Layer 5 of a small transformer language model trained on English Wikipedia (13 layers, counted from 0, width 128). Numbers have three digits each and are written without spaces.
A neuron's activation on a vector x is squared ReLU(weights . x), where the dot is the dot product.
The model reads these tokens: " pr" "inc" "ip" "al" " exp" "els" " K" "em" "al" "." " D" "ana" "'s" " b" "oss" "'s" " sec" "ret" "ary" "," " E" "ll" "i" "ot"

The vector x that enters this layer's MLP at each token. A number n stands for (n - 500) times 0.014.
0 " pr": 441443492415533523564468498513495467510531437383473434532589376651372484540517437491484419561491456552439341402462527463345361374619405554578522442507487486539536514463362395558436511598498457440531552498416577538562302433503533456519421544466550530510388531451495503397505450602580513554392521490624528522414584495542574526451359467545557472542461278521474595512462696524612490502486
1 "inc": 498481624499552404514506379581575469470400392425309489479504481564473466487519451500471455614612362626522472516456487576412437391490435563516542458550417491545683455456470419495563531648499505420480495559354446608593393422402475543541441473546544496559468529594503495432560580397547486444355547603561479592288558546530627488470515539556482446528499319504497492369534575555539487425516
2 "ip": 434500580551484382516409489550605466453419442482425515407555548655508482538408449412432485489548550592407615573498431520613351518434460696491470489420457598492601461451437478510417380613583464539439565558348551524643338495484464536541433527508605505502502620471515551457503503498469557488398446575636564370596525488402420398431571511489524498506513450585415499361436660485503413503434
3 "al": 454535587531506439469403532481573392483487411530511528325574516515495534679552426504533562484554488526435505470534383487528454428534539585474490530495478534520517444242538455532459515612491497603477616604265530553552428412569456506492417536594558459575512498528588466332459580557437622420440442543534448413447516397426538362394501509411505459298539528647488530576473579506507475510460
4 " exp": 364436525506453459426545574547470525556549493338478422481515439661540466586503403520418449504555654515477510491469440335487507364461354554560531434524613441454578505538452482522521500525600555465412590354489571585567356539400543537490397509424438541475359549509448544427529474487504533487324443493617541478442588393466581376370484479430582431485578441616494613607467454589446399470440
5 "els": 467487635498513555482554411458439436499461366483573531429541448548449591559452515589557496531456387469318534499553481427431593417457424512499525502563586530453666425427418475505522631597392559510438561502288500492672271489441381520431498749530591541501441433533526508428417507487473497416451502419600618510446483488459546487465501404503536451462544414508520431502416566576490492497573
6 " K": 567541518486519478499443434493459490486446488495521530389412556555404499496445522605440621430358356562433515449549474556561418569480493683537440428519473574572572461578458531555538543551485459451589462377428526666489385504469494509357421538531558557527383482420513497106482512436522490463411482383471513532537485559475487486485476505439481502616530423613473516421567609539399437527458
7 "em": 494481610565521528507524298477636495534493437576527524424673514542464459627477373505494543438472493496472527456441494445611473459466579501510483401544547571542642410458456497497403502599515490390487564440434518456525366412434401483554460499510545528530481589460558564212588469489488525629471490448599525509702417409383456573533438499533379491533475427585532541495356450531526365501445
8 "al": 450588627524451423450450545423525379480503404539538552375558504501448539637659449499514520518451396460629487488458370542557506442637522579370453438532523505533483402359504538448425556571473557519535619605331524503581440407559436538478382553574524455534513541468672458220401516544462546520525527473450479483492482438407563392423493412526478500403535528666520535578460461505503505549455
9 ".": 500543543441524466458460403497540494446484437496415452383504481516467572481556393476585479526402494469505514451522507489462473492520578694503463471493535449550416391455492486362584522533536521495619471511087509587491365443489444542465533659436506444501482601582431513518473451651552433500441478460591515499480513410514496467416469533577379410587511474499711512486469625540499446528537
10 " D": 452571489518456452560462468519469399473522461495502558374449491618476534404580481510474447496419426575484435412574462624590452526467472533518407465451518453512592556519353532520480525603586483467598614429403535560589440471417622480527272560446498586564489541511523568130443549581536551524372550337570545591443550511522527492454402451466501451596513465494605517458554521515472514566527
11 "ana": 455548585510461521506434512494429384484447374470600534435414527627513358612508478570491542427544456489582608529404589464549496443460534593546450569504446500482455488400467471465535574485490534464569416503221607618558462518505488608547406527619494555528413449507532465383520538451585568442410432512495607439492578489594651365496478551520393276557503421578499494444481663587478493565522
12 "'s": 578446474533534385526472521512568432460498602446554502461456548600444559569483352570261509501495492544427498593515441419451375469490507622422525512464488475482547464447515493504497477516430547543544469446044455587502360515448521448486463570430540462494443571469557473404468464483475519420485553531556522456498596438434480471438411480469522508558370455567493541528493582636448423507517
13 " b": 435465442567530491445586452538500434495510525479524381545518489479428477484603469416432454661486512537495415507471434474603368500494434730514532503568499542524576525469518437533614456551481487475527436553525568686501443522487487448623307632475543511478368590501582440327510472551534744455452504463515530537471479499521523502432525523435481600506458324567675572435520595495540420646503
14 "oss": 462418578493559515498468420458539504392432343386561539529492624567448537550530562489496559482515498375536530522598471521597534555358460599492457602640426506377530421379429396502428503600456521440543436495400510619577334513430418520524538575511529541616474447554619544373629532484532477441332466456489600559424485389404547471416564399619505326536498431545543529462512520560418394450563
15 "'s": 587442495531521384510443514525553431419504581431545494503440574636399540531451383583274482478468500522472543577537422425436441494505511643435533508506489523513553425450526502496510491529450535562542486463028475610549343520434500422508504574433550481509508553448564487414469496473406515454482555510505487467507575444431459497405411455481524491549434457568478535519529575573529389494552
16 " sec": 546403456487582537515471488489537411382433466537415367605484591553430521505442455497388469608490505488545360454459484563412484446523533540535458553503477598391564576427434451486435392528511535444560328448363487642635402447399417444537398547546539585445420492510586452494528524496502652581355504483598575630487552437413491472461564474447478470459461383556492754496472627562592424467483
17 "ret": 434458592371655352426564509595547526539420467548448460499556580554451588598472493541507493594461540411430433509600505503591532484502524642528629536447356480486530409480374340472414444547497532582471516565446488505612525480419458487505545651522527588562519644529593543460618597456451528473288544592499605545531523431476520431458460413487532450334574368614487556432523525545423401461472
18 "ary": 467503528400485395469423464538447447482471476653458364389573583528461407484424335483479440486520501479538466445527388499437478402579509604450464469447464483465560478417491479491576464528492483481475472592137534458538454484449477549495501639515549545548542549574615506461536535529480652511289521526547589507492452561385437362448550487556530535402558449559518525380598562406463388551546
19 ",": 465493525502417491488530537472486509581481536558460461449488498584488498471489385479400486423515514534524484471525512505453520535531438522507435410437487447563523465323420436478447530553471560479491533549149530623527286509486556537444489713456474488481453490407489469509583476499446534539337545534527514512475527434501505462338514471536524535554490360563502332412436489484457519448787
20 " E": 443505582359485586555489573571530376588488519711478527414620459558395528490527422491407485469499389512547421467451477685465483522570420519561481416475640421498684518552324469479476548515456572494611586500359569485573425423434552414484368522422494516474410508446569520272431537575495566565401544506571522508550539460478476520464530592425519580509609422430490463524450485518515516637461
21 "ll": 400603738593450467609503438572455508523537439489561586392467451550603570547501573576448598570488417441634463455537526466555460420456457436527565456601518469483579479430270530503453515549445449420592543555416371383577341605443566483539500577488458484506425506531552505356543508613574428465491498498557685507507494530567581422528403505394539446487447413508615442585487552539420454544582
22 "i": 462560480472436484411524559472481379398363547461396530465534547589403475577434338501413523429524456545665536456415454542536539475526529497573538518565453459471603424377508440446539593572497518589476529497277654528501376508459488486522543454598482539572506553519727461339414554486573487422454489474504608449646533495530513391465529650399406424517526533501557441395467552633433531494541
23 "ot": 482390612566505367506522529528473428493432464585430522408495566655562544561594463549507564559411485417499562527469501536631559613400451438523493406477487411583467503374409446436462512538555495649516490423332478583591449576443462551530389637497423589505445626514646349357542517404551422548496426461527573440618518507400460411482569500534493381342505492551536488481474549640439492608499

Each question shows the input weights of one neuron of the MLP. A number n stands for (n - 500) times 0.0022.

n540: 436511446560551614511489428607577667547518509472506623438388611561520560491471723479610503388415534468500546520513652489623637684362459466546472776442644547536397345445468500546463440608536364532436488452701327642418602676564574516387575348464613375497593407397469619448608451365283555536461500600477481606287430506487394578545576425551685541503524500184437653485386313534610508462520
On which token does it fire most, and how strongly? 14 "oss", at about 5.9

n101: 618328512630420556428368420385662540535560525529447428524430308446467484615422441585656512398643570640222639595413469292478645467376440298509598606367468307512450573509542553629689386376389613533442268471518594490525677651550444556490545426618418479597539522515506616556503506361668398518518387500577377517624613600467457342416345480594487436736447583467529350458390507553565538474497
On which token does it fire most, and how strongly? 11 "ana", at about 3.2

n340: 398477465566476500435508619522554503451541443488551586564526398456424540535464673511604484377394482519342595417534449420376429534526480511526382563377542471570402470523551443610533460552430539483344348545527409314552592557492605529327461492570443359505403347642392745832536435518478554481538595573416408488548487500417604371478635527614646444399465446471293389458382500518457537433600
On which token does it fire most, and how strongly? 5 "els", at about 0.64

n418: 410460565521378668518594550505649423532666517374503492550430623500492401526627750503506525548587615619531609563573671503554492528498599483448423592555488450511500379678475582375331669559416382452665558390539429542416610573503628377608450341417503436343731477475459751508442528596448349625523604658364537627483505492536508611517538410615579520679557522485430549544436503470452498533478
On which token does it fire most? 10 " D"

n80: 465497553694544583489515489513551442459532547416440427724477381403813574242509497443557515465387518603357455548703525386513476625592491624179709450522508530556433518539497683535543418362579557447547459691599429477516747481462571503482542429503443634326628391413464507568420443480583509522533611428459390430631389670490602457422544445396620466315372444295568478530622369342686380500608
On which token does it fire most, and how strongly? 13 " b", at about 0.016

n242: 566445579664579436471506720405750527559593382522469605500462609345520459458637533384554489508610567419603432387585383407512511618559503554503475450521503560385354406562551610536232711551492577516516560649570511382497671327470640365544494553391578523478603447438515711513453335514470395649462509707305434522532434514600520454465715593467497564397459415440452659503563506432401574528525
On which token does it fire most, and how strongly? 8 "al", at about 10

n953: 576572404493502455606516527453411493496520470509373493529219441495534496493428470655543572569616465664466495547298565491540536533524550429413445421377515490431338535673408471452540459503575455563592590442502432443420495607480700487566582431465428548523534455398508431496552541447672255537549550640500434507569606490597500530621477514525500507465426448407477363632348399547407547477519
On which token does it fire most, and how strongly? 21 "ll", at about 2.6

n581: 473590452529481546386514308540390411456618546467452549490366471463495431437579616468530392444516581410548505611629472565353491556510515495489634425287583561560453448445390508520537555596462493470541522473519471384605463372351697556538505498592507498536439464512458636615498331529637430416494468467399490531565435505503526369551484584590395535511447513490559465465292485564669561455431
On which token does it fire most? 9 "."

n389: 719452551468367636557395477476397340475714622574694415448568576475550575452429487490599438539503398585605491567633514335446568429408447435521550514299722447561527404631564544662526519340522479463455597551544614543558500373623509469319483481439576475382565484451540589561441503420558482643590497803541371420637640757707428574558578650593419547494389482603449466698610305281607303563366
On which token does it fire most, and how strongly? 20 " E", at about 2.1

n980: 450518417495447503565419418540495590572527635542595524410399401537701427327375465557617623530465353612594521534408568438443809510474438451531405474541507565586410715485539491484400409423544365388586478492537493401339547624478554536430536428451594524396505357461436552512571409520330588444516473646424503570452590586431625468513408505622520534435607542254482486571585367518417582663533
On which token does it fire most? 21 "ll"

n826: 525456557442571503378484598541506509314476775392484461768507387542396494312558608304481263306737607319480494513480512356312610539587537534443282661388428691406421396807612628517527558658474461376592345300589561514557544390469716515489465374466506477509422584433548711582591535497500523500484551413475496683396615471681503599490544571625702503563370530389563572614379514484655575305526
Its three highest activations, in order, are on tokens 16 " sec", 0 " pr", 4 " exp"

n330: 371331483439456613430473431550522530573565587259580604550597541517525551392441506550452460321487601608251458386554603481442508464586460435323614693530463444372325645430686602633491589375492511587454450544497564509512529492503652573495696549550582506352571529458512531555638545294473472517435330831381407535468562582590577521529489385430460631487512529594401539545597484339425369454539
Its three highest activations, in order, are on tokens 17 "ret", 4 " exp", 15 "'s"

n743: 490367486469594579453511380366662477534611637492545587545380600408579502377441517480694405471640500601542415463455606460368465557333454497601625637440596559598569403431657408602507522457609366480520424500678556500435546562554505487512598461494592216576489533527471500700610478419579567447454492459259545474355591636396660536578503716359559533473561419470418395562529458553530565439495
On which token does it fire most, and how strongly? 1 "inc", at about 0.77

n210: 614643560560458636426583684606519477522538487276462489563589553473551432417500556322406573545473472538325414471404607411422444480541532480583540548480543549503508543560498505421602581572605404398493546596586468461520489547520383430540544483357642317526437395582503505441529389484599454493488530686508334547352519505449520658560412595439527424529590466532322493483439395545604524581555
On which token does it fire most? 0 " pr"

n412: 503298472368342664538433514317576526495588679616720354543421368524497363478634509506661389463520439514377476588634567541472437451433545444362509474400447601478464488429506703509438524336495423669612547610536368297509588514703450533508385353605421419430767580376522510433500393465551292650619488532447257417565351434454409446605390531624614406566509555477497406473658378482622545494544
On which token does it fire most, and how strongly? 8 "al", at about 0.27

n801: 487500470402644477537497437520646623591506640508518581536262500564444476428442644550418540541554544527544571521486490508337585605581422489529597444525413575536541516568508634659504495511448262527593558649468636422244750417324476485617554361437575457560495522371562582597401601485651492658519664552553562515519462540672297500461503427450605516623577534417521549492477476474606638468363
On which token does it fire most? 20 " E"

n23: 466578466494440474486694723477538500516522537435380473433516583437715487383435463531533309580460483535537503447659581409543619525436458528500654444378542518420510376668529552544423447481577453400560512512563503326488631666431634508503532491442444464416524429594471546497500343532570447655673705532507503435482274766768455307589538534497708624555359548335555695482311388304579513301380
On which token does it fire most? 21 "ll"

n630: 430500592582548490485459475576505472512511584498464553453462424408516533380542546374615450599405503462524572474477579282473603563434612597497608648448477489562328423497689526544353384650319401584483426274561569460473559543641544522509739473429515392444505438363346581434638487465448547643519377616315517412484424553589455315451482625443451407481430409538587456621424494472666524602433
On which token does it fire most? 9 "."

n480: 457392487582559556351418403479581519670545626626544500494351544355667381544532611482532485334629442646607510532524474468557433527545618505373440464497478475582511657539458587557617419505578522400605383440680505540492480459641473523425500457459505592417530544412418456463534436502448609551657542462478442598647600510563579386505549474586454490622474612519600509453376445458314600449311
Its two highest activations, in order, are on tokens 6 " K", 7 "em"

n45: 586363425449466521418555469428535597508376466502555370526573471460413500544582390473547517557325717679302495547463456416351491515420493517463500542527492611425458450554616446478413570405485435483446466523550518485394569377431530496583515425364531392615413282621553487498391530480614526592603419490600539439376516472567392500451603516547510486554439562414470624651627492463507449439567
Its three highest activations, in order, are on tokens 16 " sec", 4 " exp", 0 " pr"

n178: 533498550514473569498486514457476519557551681408436462448527510481507611497313467388488466559538547553560404565502470591467427648483305523569439430500661629538508394514560521712490417377515481593603457427636468426462605429594412487479412420477505488486588440615427631552414568320433633550435624361508465668385626493417535586568379516391577547489440559322552397454502470397512376526507
On which token does it fire most, and how strongly? 20 " E", at about 0.77

n950: 459468675485524724422370593386378550433521426621368669668439439533572541476321473346399369541585554467527477603451595613324615440664522359333462633521425677605507570662606615723670303275380481443374333509483475305507511422483606542537755523564407520500562571577399576546458516598565389611547541553223439494466387559453420774595494444534650460648433395442497627746443449587690400616377
On which token does it fire most? 16 " sec"

n88: 492368300670465406519619334560434559670378491641537444376477263267412521418541397518529561264622384511416457460541476601455649588448445307489492529359464407506500432488529529518468545288691506434425454435580390440318493420415414554394466455473423547506459422592447433554561407315445407452472561591412474634383480696618376306536548503567417574419359403384389419445394397385390500534572
On which token does it fire most, and how strongly? 19 ",", at about 3.2

n939: 592595370590557622500404505438657510581609612315711457601489545443433637497583540254515469425456593611295561313473425554452567486521471522536537471543424500559423457480589364668548612391558503538609365515555439441530567464451574483413467455505524376495461431607569520483472485256476503399638422584465466455265535497472497544412482456465554602462516417357457486609602403579458370405546
Its three highest activations, in order, are on tokens 12 "'s", 15 "'s", 13 " b"

n401: 580548502492515523497488463398502503524536588437442518494469597489580434587413452552496552569512667518390533604455458560471457603540530496575471543463520418553427467509491494485427458498545383519529543552523408465368532523446455602534471440321552545436607555512399541525416512517517461516599496471534529549557445516516388486553471607535508558544474612484505521457609532437493486441423
On which token does it fire most? 2 "ip"

n920: 478324357390557503487704732456539451429557488486545479525494509429500487462508485541508395577718662630249494573657503480435597453546546363416535484330523480559525392427508491545512658422378396347365373497549519586390548526476684673637476506362543355417494354517476563617469571530476415433558743730538578446321664463407451503477425619562528584421412461409533545486530497450648592387539
On which token does it fire most, and how strongly? 19 ",", at about 1.5

n843: 279332361321598384518602568530519608490480665414554495558549361489591510517544429592412320354481543490472595563619492631352494578544557509581268524532371580398466532516481591483454515477574634611515400476539396598385547369667486658324600477366531588605519315516465597518443456542391713398483374616478367434625595489485441545446559503486470511480378547439559548519540399587497650411421
On which token does it fire most? 12 "'s"

n961: 422396559451529545516587437461616506407564605439446583442378655468419612524376524382471483603337511669328731374564381380422541543578492546588436471470497512440503399554680538491452484543482520452473530478476486400500598280373656521408537420512371372379625449411522452727266486268557460613556349562513522475575392520694418514458438393506776559492423500429398578616692417583488466316497
Its two highest activations, in order, are on tokens 15 "'s", 12 "'s"

n5: 514453512511482584403555570408346440602647471530430660449393242317497536397514692509545380429603506479418646582495564475406697675467538410450484418479482460444500591334551469596591456536360384380576604594526521303458477474419419429424680535468322483544671429331488472433386494456441353474593455534332422448406391551537433405535664430669678483450588395513344603574593342514535574350562
On which token does it fire most, and how strongly? 5 "els", at about 1.6

n139: 487268576483411673534572473386554705446492554538567447529418430584693557404314546429558439447539566531449360484498525393563455459481371506503472529353460513160410449443492526528531517533665429500531462518666540417321509531633430476568444400511565424382603473482494515488560466467363382592570541415562396376467331503425508359437377630426483436323592473401420500450472421554567512520458
On which token does it fire most, and how strongly? 4 " exp", at about 0.72

n121: 315406600629555480587533478570601514543539506392643597452459380443520618444563456339480497492510528523374332317482497584438443458508546428500432475515404566541506683494601509679572385449464585586328348654711513574548571607440592600424570483518522511369583500469442739497329364527470508278417559623420487361350659517781503514529519500598425592560339461513603321454505506565549668402441
Its three highest activations, in order, are on tokens 1 "inc", 13 " b", 0 " pr"

n683: 601298362426398527551611386391456476577471543582525395459432230433452470569444483532708433540557500607383467434395591335581506356503384380423570448453582522425435617748654573535523580521605434401413459333557542476392443538430396472517408511563553411481466385632503648469442483433542417666557715581413386484509594517616579548690353524488534551611388452463328497547446478478403527290459
Its three highest activations, in order, are on tokens 0 " pr", 4 " exp", 7 "em"

n295: 592418458428760543573363511450632539789460597494569530575409726459620439549506673491573568429725778468560402735523579465506665567419672420529500536432461471497377423448488449638279537646458451420462601585548420275528517489592491443551569455582456412586618500590378490442426453421406485656457595560474464441452520421523548508536526584506596366538690594468509481494689344509548592481506
Its two highest activations, in order, are on tokens 17 "ret", 14 "oss"

n594: 566594453454414497482517589378553612626563467573579474526532409600466662533449453581563371519597533474468570681465353506462454403544524257517377513335568434447456600511528472449426595400413520539403443544471513457297610484446548556532512354411500371450618205610540525508487483517435551655618473571624554161521533620578267535473389598509572581619629736323430349592522478407582482552359
On which token does it fire most? 20 " E"

n320: 639484317446352556545516482378678692490575568560565414482418492343423498543358469374640481542497577435542551457321592288480494480478562457635513594615417412457448529736700551491555589488402495482583497381606523500503534706540575510386567522389440530543544390465316555508575489458648667523470669453402554471514553530470469466514497385577551486416658547591231508566574387481514507562562
On which token does it fire most? 4 " exp"

n731: 603506441567581771275334584405399497605593624394531647404371518437606572485449414417772583618609536401588522492508324511633629411630559530534571337398576386521412528469531616560414392524612362526424607572486444531458655529590539402502482503482449454556660559615497465575565347552602390640614586697351444470529410491609491538524478636420447462442538628509575524583371475354642441472469
On which token does it fire most? 8 "al"

n173: 516427540423613526452430695508510419594538655531487461573442534520493626527168632408477644361537411536557478461431381419564477590635515435494525525360428311422167605410629697521609647545588620449527272566563506334568526598609622711576601457537315601366696638532549601543414243469645516336555514700373460584668594611579473388699522609544518616509554680533315310493563522362457471500619
On which token does it fire most? 22 "i"

n889: 409490301705442490385557659421620569543547514396550400607468396519598481461577536309471447564551667517407672542484401589269396449414480377609696614547474452558400433458516558584367486621674537427444436574592520247450542430595479559440534429484525540469396437492599605555421426538508553505567373391568477408327497601497508462610516596392526551547374515526404566473436538529568381506610
Its two highest activations, in order, are on tokens 4 " exp", 0 " pr"

n839: 513646421492425586451565618602591462571517442508542583598538434370468481338508585580503468172509575573440479413432550650346556585419460400570543646469519431442538539513550515673413467309367526490524445667535523402522671413695589434434560473566457457412492475434565371468406513405593534595513522480589509426475643455567422419475508460519471689424454454223435500566538247476430414480408
On which token does it fire most, and how strongly? 20 " E", at about 8.9

n371: 457422554639464647526603423476579602340491428314683395606482575561617420483425500611422489422616478691380456539520398461385643487442608482456422598515404670650537400519335586538577510367465423406561515527503508527337440566541547438495667517483563511533542399489313635414495442546487536611520538524428371428578339486494474426670443431645564562644514759287445593601479401335682495434373
On which token does it fire most? 7 "em"